Layer 4 of a small transformer language model trained on English Wikipedia (9 layers, counted from 0, width 64). Numbers have three digits each and are written without spaces.
A neuron's activation on a vector x is GELU(weights . x + bias), where the dot is the dot product.

Input weights of the MLP neurons that the questions are about. A number n stands for (n - 500) times 0.0021.
n2 (bias -0.017): 462437235584549682328429404376639647529521746623387458474648435599475542507633609449715393322588502578642531460401520469558652380475374519369528650534617439556220499409637639342371532492484249
n5 (bias -0.061): 319247618881298648421351474717558498688239472503661810691238327562680613535535343507684432577668478437559499650431418354434682290649477545416277494480354674608399519245301471533460379488415504
n25 (bias -0.050): 615738502570487496436524619628530362503415659406506428339510649650567379548651474532551395559653278806524409769378365544676581507479548571684394641532397317374548345473320585390265150568439493
n48 (bias -0.050): 458360610653552302366292592534703687378512374455436399478406542442417428511556629517361876470404500643538409380333581544710290388703478681601333431448556420500453530491487620536663347710492482
n51 (bias -0.057): 869619370529647445187660589695447257405612288213575416494636592502472464529315582430503565608350277472402551493378506471548616617518540480647441435532536690611436339453686846401712654486555301
n53 (bias -0.059): 378567821561625514407481653475516599563644395596568415559525409607401463322610693570525827402640495681477369283154575459240257602538495541544451471442429286819424713458169547604427387563292632
n54 (bias -0.036): 450602526503368206235567424316532382363398508763526305433556480564416455586483741521516514503341498718627506406396271500697877344579257801511546456503488504651572574501409468305476764659373477
n59 (bias -0.054): 828638622360312304376502651356473339373582692410711354480526336386557284334440516630420656546478451621377467607366465387770362534509374435704463495658555360829548396331434559547636402605356555
n62 (bias -0.064): 505539361539627404688475347423356546653589599436447695383438480568258702877495610515544654521451356740594520360604491431370498272539389617514510534635523651495500460478502413524033526238378342
n63 (bias -0.046): 571470569316563442510593654568296323316422476596629529449458627556751421666336337732568384502304500527480381503401527554229404678629354431713495549530451493682596596532495412384498373493543502
n65 (bias -0.064): 541743640409572350412303331411437445453516388438526488490332760462667446547557543680629612680424225589566608496600508617249813286624320190518530461507573564593357430504656433516351539430666371
n74 (bias -0.038): 482415569523246621372545581671536518399363522448594335415396656469567479517501508506436492678446553764469601577479434546393580385379463234566381280497521422607512401285789593667528564551430485
n79 (bias -0.040): 536527493396330547514444682462527392421507577484579469564689473411514452486494437656644331714459504506503401556371641539567446357478504497703560664543396432574506541487519448401494613436474473
n87 (bias -0.053): 393269682525599595425472645323613461316528706590601466575498493598620558687624377519436633284278541489460433501522681602388335573605466341484273467365522457311449420481577543328556580579575605
n90 (bias -0.010): 619571405524440540496419656589514427219461446554309412458593524554447460711265483603438506313614572540553418529519613660447577689348502738506523303571587456545268687505617417352031700561457673
n113 (bias -0.059): 490762542564247565640526415534340475315406624682557601346587582565537428573553276520866504523754438488402467541416490565561678534397581377501463321416589443523565471317553311304449510440475425
n127 (bias -0.008): 604803453544409536362475472390526317469639353691168523706659424574405514394477793386445650291530468629413556374360696491532512623459360460594677582506634582577518375551431517106531353435507533
n129 (bias -0.047): 560596634391406555574577604418352565446616540563405757428526482397599573637570522295716562307449500467440422738490558264388342513440369560521525436448696412416452384473505478422480558489491531
n132 (bias 0.010): 431403564395259737630554313380515506629309569571566436552395642519618504365388497397688528527665472498438701463499758471579484463629355469539593525547549364430487421301632465472455479464380602
n150 (bias -0.060): 562591414551617629439446439682569751388371663520512529493511402362582394578545445476575571674522202707523253508314561480622561490626458380363466556604431357469472397414251742532482566416587399
n154 (bias -0.088): 449635424617622705676506521722536419583442659414328318621543520642357630626616540427574442512697473497312551462289558503266480397415413691572444427681503332379273439363382255413408566515620538
n164 (bias -0.030): 473379174376497389404523453476734556325550617561515535434503627452702561498514426349586502518430442345519418435503621739517637524416252701429453548481500375328433447398500728467512562622360411
n166 (bias 0.005): 614684563340528502403765553728641352351636269548459602553408491345525532214666679313699677398530556327305504501363396614546546531532373373534461489637384523306418546485570508468591488609313557
n177 (bias -0.049): 474468250576512505533615606395642411560399309233469691406539449635585786457275431388575465423661509437461286708462491335632428614515588266435231459587720624575579559388598641506562420458680535
n186 (bias -0.048): 614643544421460391491734689534307379259470482347830427395662358439510578470435583523360397380355576338438456552338266304458712499723677589726447445447484634486621532396658515531675635650433344
n192 (bias -0.031): 579487417627493419357421665544821250384461448392660396424289567405447461662621618636729529560380454381377540434600452455243494553575470468476421420510335434687500410446663586489390584519478689
n197 (bias -0.079): 607507676517543496318707415484505547556605711536500288487270768483602503627382526500432538565555598244605623528584437191788371633481621381522231558651442541544366664562447422336466430377467479
n212 (bias -0.042): 549541549462665329547338502486462508444513373573430526639328429321463749704513451818550596494498351505411316516486598372480402332376452560512371599351708442590547586410530731464290499687549600
n226 (bias -0.036): 387426537421724442366710498545600396375635264611541625513753485480260401500343389554489727665563425409510395537596248461337468566821500825673437431516652591510507392357413515279552522353357607
n233 (bias -0.027): 436715506522430415576556605584629289419613544580484231327737474658465449491332611381591263499485490673188543456505438386675643617657451674654226147433612531644366442620494628505491453444585422
n243 (bias -0.044): 436737661340526481220406546502498075387749578764646472643527569631560356490563379475473599424459504694556388508394420517679441548513563166624471644597365351683526546508493402416447425720426479
n245 (bias -0.048): 407541561750526361469524535530286431549499369419497524427688402643557597572452432410646573522497480641606443588378400330567351803473642526406418498337305652403406565621676416358423328619477488

Each question shows a token from some text and the vector x that enters the MLP there. A number n stands for (n - 500) times 0.0095.

" Administ": 727452411381519481444494410458464353530457361585376557479487486415642462453846521631301312315419515455396683425569591655456575496626548490458407543699610492400615405504607420728603302442620422
Which neuron lights up most? n65

"T": 673302531471607550414530471401423426489483422714346486280622454404651547459741487408415127583467534395427664306688553525530397565419657465431523463489583429590583441384538512635593599587584501
Which three neurons fire most, strongest first? n74, n164, n87

" Florida": 523315471528533472528557594461552328578406319544309473380687464426514436394879429465425359258556548484478572434684613630519593437399579396447553552471575645357545479475615446838513496416558550
Which two neurons fire most, strongest first? n166, n177

"2001": 695380567402635421412446439477551460648622482636300538261582485436478539321672436439424381512599726375346561307614650619588519487442631482315616357368412585497558556397551497749474529504566499
Which neuron lights up most? n166

" English": 508483357436597615484338533550403564400470501542337489383621454257408648428842431369453314365435632391332660406455659544562635576575686593450579573550451497529564472494436446697428592301553594
Which neuron fires most, and how strongly? n154, at about 2

"\n": 520653588490632641436331375514363520385580526622440337271446394484344497411758395481495458505293587510456592434499669392554637599416595559324615654541556618447628402623405491621545655395291421
Which neuron lights up most? n54

".": 515279707422645465380543499533442370551545531666345565108575444549459509503754457508457347525527560560318588368573538597487486635441563577416508570484568623471690412404571418621468487443504399
Which neuron fires most, and how strongly? n62, at about 1.2

"th": 587254393512602541409538353461451440520498458524330784383584455400512548570786535527516298172539556603407706560619513595426553538248503429523525507567495487485650382504565427624513580348502688
Which neuron lights up most? n129

"ran": 538336643520635643374339458489527268605588423493349496096582468541647516398688416516373379398612578415451573467593532448621553556484638558380512581567543562474547535378514414576532443402623569
Which neuron fires most, and how strongly? n177, at about 2.2

"TC": 636351651558657403402448422396515548681417363545339608255587333405698572539689467375473283421419511547366629518580551439594467684443598556465669535435417525523622358474622428698449370519389609
Which neuron lights up most? n245

" end": 708296494507648779344343327424456475565358383530543455328503496315489516489745539384462296561523522520428566417605522616605460644434509475475689545654444247454606430517570499625539618393595490
Which neuron lights up most? n132

" Europe": 559413482501523483458259624410568399546484542574372522274658463329478439437859508444389295539648551381425628375663655517654544462400518544366521581535511391469707523443466417656553428362681555
Which two neurons fire most, strongest first? n79, n2

" E": 525404626410503470413253620443487397501560440761342579377518393387638587460753474499506178667445463331479761388622460593520536517351540532417681476423584503535592492378452614542585520368713396
Which two neurons fire most, strongest first? n65, n164

" in": 449482753521539526454173346435470419529602371566518504269619357218476350411699502488512415544567401596371679415642485680552491538436525647360438476530605434520593505541532475602626557464723490
Which neuron lights up most? n65

" |": 551458431586611622298553384460304422483459468709421517353425483388450520412680388343425416538602579419377659377610508530432619562497590628457445761431640699565601403453408420716433622335501557
Which neuron fires most, and how strongly? n226, at about 1.5

" their": 521410612378533640453285456497464535491576444577313505308642452200549263490829497551291447463539485473450523496586589439573511521449536609426447543557554529620616531211430527605567565538653522
Which neuron fires most, and how strongly? n59, at about 2.3

"t": 671335489514628456385517402475357338506638324670365631232589461426588533524668552361497318531561445414503729416536520471553497563354530511477800460482534382487689370415630551675458506498661452
Which three neurons fire most, strongest first? n51, n129, n127

"il": 504244441497544501553548526573475402531446309651382600262686544467512616435594491563482135286458570416407712441548399572487542485484539470304563631473528577599705523315572378708574452575589613
Which three neurons fire most, strongest first? n177, n186, n63

" Fran": 597256335492500584413235636506506367518461371741356461371621520407551433322798399587520265495432438336532625444551438541544584559494733523523683575659509424499659496445555470565441476428650460
Which neuron lights up most? n79

"-": 422536558319432536374417291528526422465605417860237467390640343536552414623665503611412337480545567454340561508673498495494368533442607568365615466437563365610654531459493383671699638464556444
Which neuron fires most, and how strongly? n243, at about 2

"ut": 675308407508592561446376393460491358513612537688431542199630468278496483421648541473416328439526582544350667337614501498642542481395439402453601603591550394635753465498471432544597447513691547
Which two neurons fire most, strongest first? n127, n59

" 18": 550341554329627500315283408358525503433369433548333617363549448390518614376706366507491474599509648482404680311644400449579507554415662620463583490555627527374584493309639571660569670372553637
Which neuron lights up most? n226

" 2003": 621200535576614364387453460486509424687549304603354444340655513434576482376851361407523465547600654419508464490589577380604451525392589581318713482443378586450528443454640492706496510416537484
Which neuron lights up most? n245

" c": 550337738456678618377246312597489276595472434669356523269572338441649553521705465596477236603487495423470555501486511591477461580473567417423601477597501606509527432304501498581573510542642514
Which two neurons fire most, strongest first? n5, n65

" def": 611488551379650504304183467573519351511490375540541607353515396335685469446800460621337273538523578549366600576352502618558450628482443529304598632577523389498619435433635574610535581461537373
Which three neurons fire most, strongest first? n243, n59, n150

"The": 695200463468714559408518470492488394438425189657313526327525470448475370644863412510396447438444426523458672476545639403588462571508631532500467588374581583479495570478573513648433519483544489
Which neuron fires most, and how strongly? n212, at about 2.3

"Ac": 684350521487702474295429436462446235657538267661280512388525490503551413515792464510535371460382455507552713525676552607379485609450528441519669492469415434481507420514749570639536390504547415
Which neuron lights up most? n65

" No": 646373568439595526326464397496509388564330186684414491406589345442597564503623573278491406505267373467544658487585553611584463652423453517443679610485476545350667439403564690708621405439667521
Which neuron fires most, and how strongly? n51, at about 3.7

"48": 647326492456572425457341376496593643530586449576336518299609403369611529471638380458449473460620830445325645388539395485675414527391635613377652510455506530430685416416559360714504582454392552
Which neuron lights up most? n164

" film": 637418552540547657463345434511510440514514475585449485263460448482589599475804401407438223453484698569258509594541543583609574597523524637316534596470365585495562481339363279611551413427679504
Which neuron lights up most? n5

" and": 622435613432599601509457442545391442545337374634500392254625332403541327508584471484495499513515679424318653463475501376565432546410563739324378673594709386557592514387460557615630575367577444
Which neuron lights up most? n59

"ruction": 659542555523508533418434425470524427526578341688380398246593460253476470616798434444362280391544539493417672440592531466602490581557489487370592622369473420482690509447620428796450446540646484
Which two neurons fire most, strongest first? n192, n243

" belong": 624296595521592763345371251533612508639555267573523415297516389413520515590616330471438360493558601516480575569320553429616470530530504624383624542460440470435734331431569427685500457461615602
Which neuron lights up most? n5

"58": 589304502414627501386341516480560592564556455581333504256584485408588594457730378502400419484638799426368640309583404498666414466391585588359584515453527513406638460433605436726485622391419549
Which neuron fires most, and how strongly? n164, at about 1

" San": 489332369429618626371438607448465302423391341772435536415580534373452624400714445405542314391297520359470662512706418599579646525559555501356645635534581523453561368545535465636664437336675557
Which three neurons fire most, strongest first? n166, n164, n2

"tained": 611407588567490642499228252549466502503581409512419424278665559327582328442808348427462503527563546463429505321441461558629477535568524560419615491667506385587589420480510458662573476429753465
Which three neurons fire most, strongest first? n150, n48, n113

"ash": 546423493379637633423582390519361422475513338557407441261492548302436710388751485440435194345515594601385690371567524529585545632482583519494704665516516520519702463449588349520551476433618472
Which two neurons fire most, strongest first? n127, n166

" by": 436418517500555610489349534579381513536498371616353418197516396332548252351790445523514439510522555511360518411619425508677430662494529681457408614574562516537639490526417608536637489423696444
Which three neurons fire most, strongest first? n233, n48, n150

" Col": 582257562454528615476323510485498337574425377698326521370464539328742491500707483569382133503307529486449574508668373526557578522597493460424743614449480526482672370487558561502529524423677566
Which neuron fires most, and how strongly? n63, at about 2

" use": 552598520546595553485231291617636518464569405658477422220531449360537419530666445468421217514422654431360524362494450512654487507569464571420526551472605299522632465436520393730607491517753623
Which neuron lights up most? n233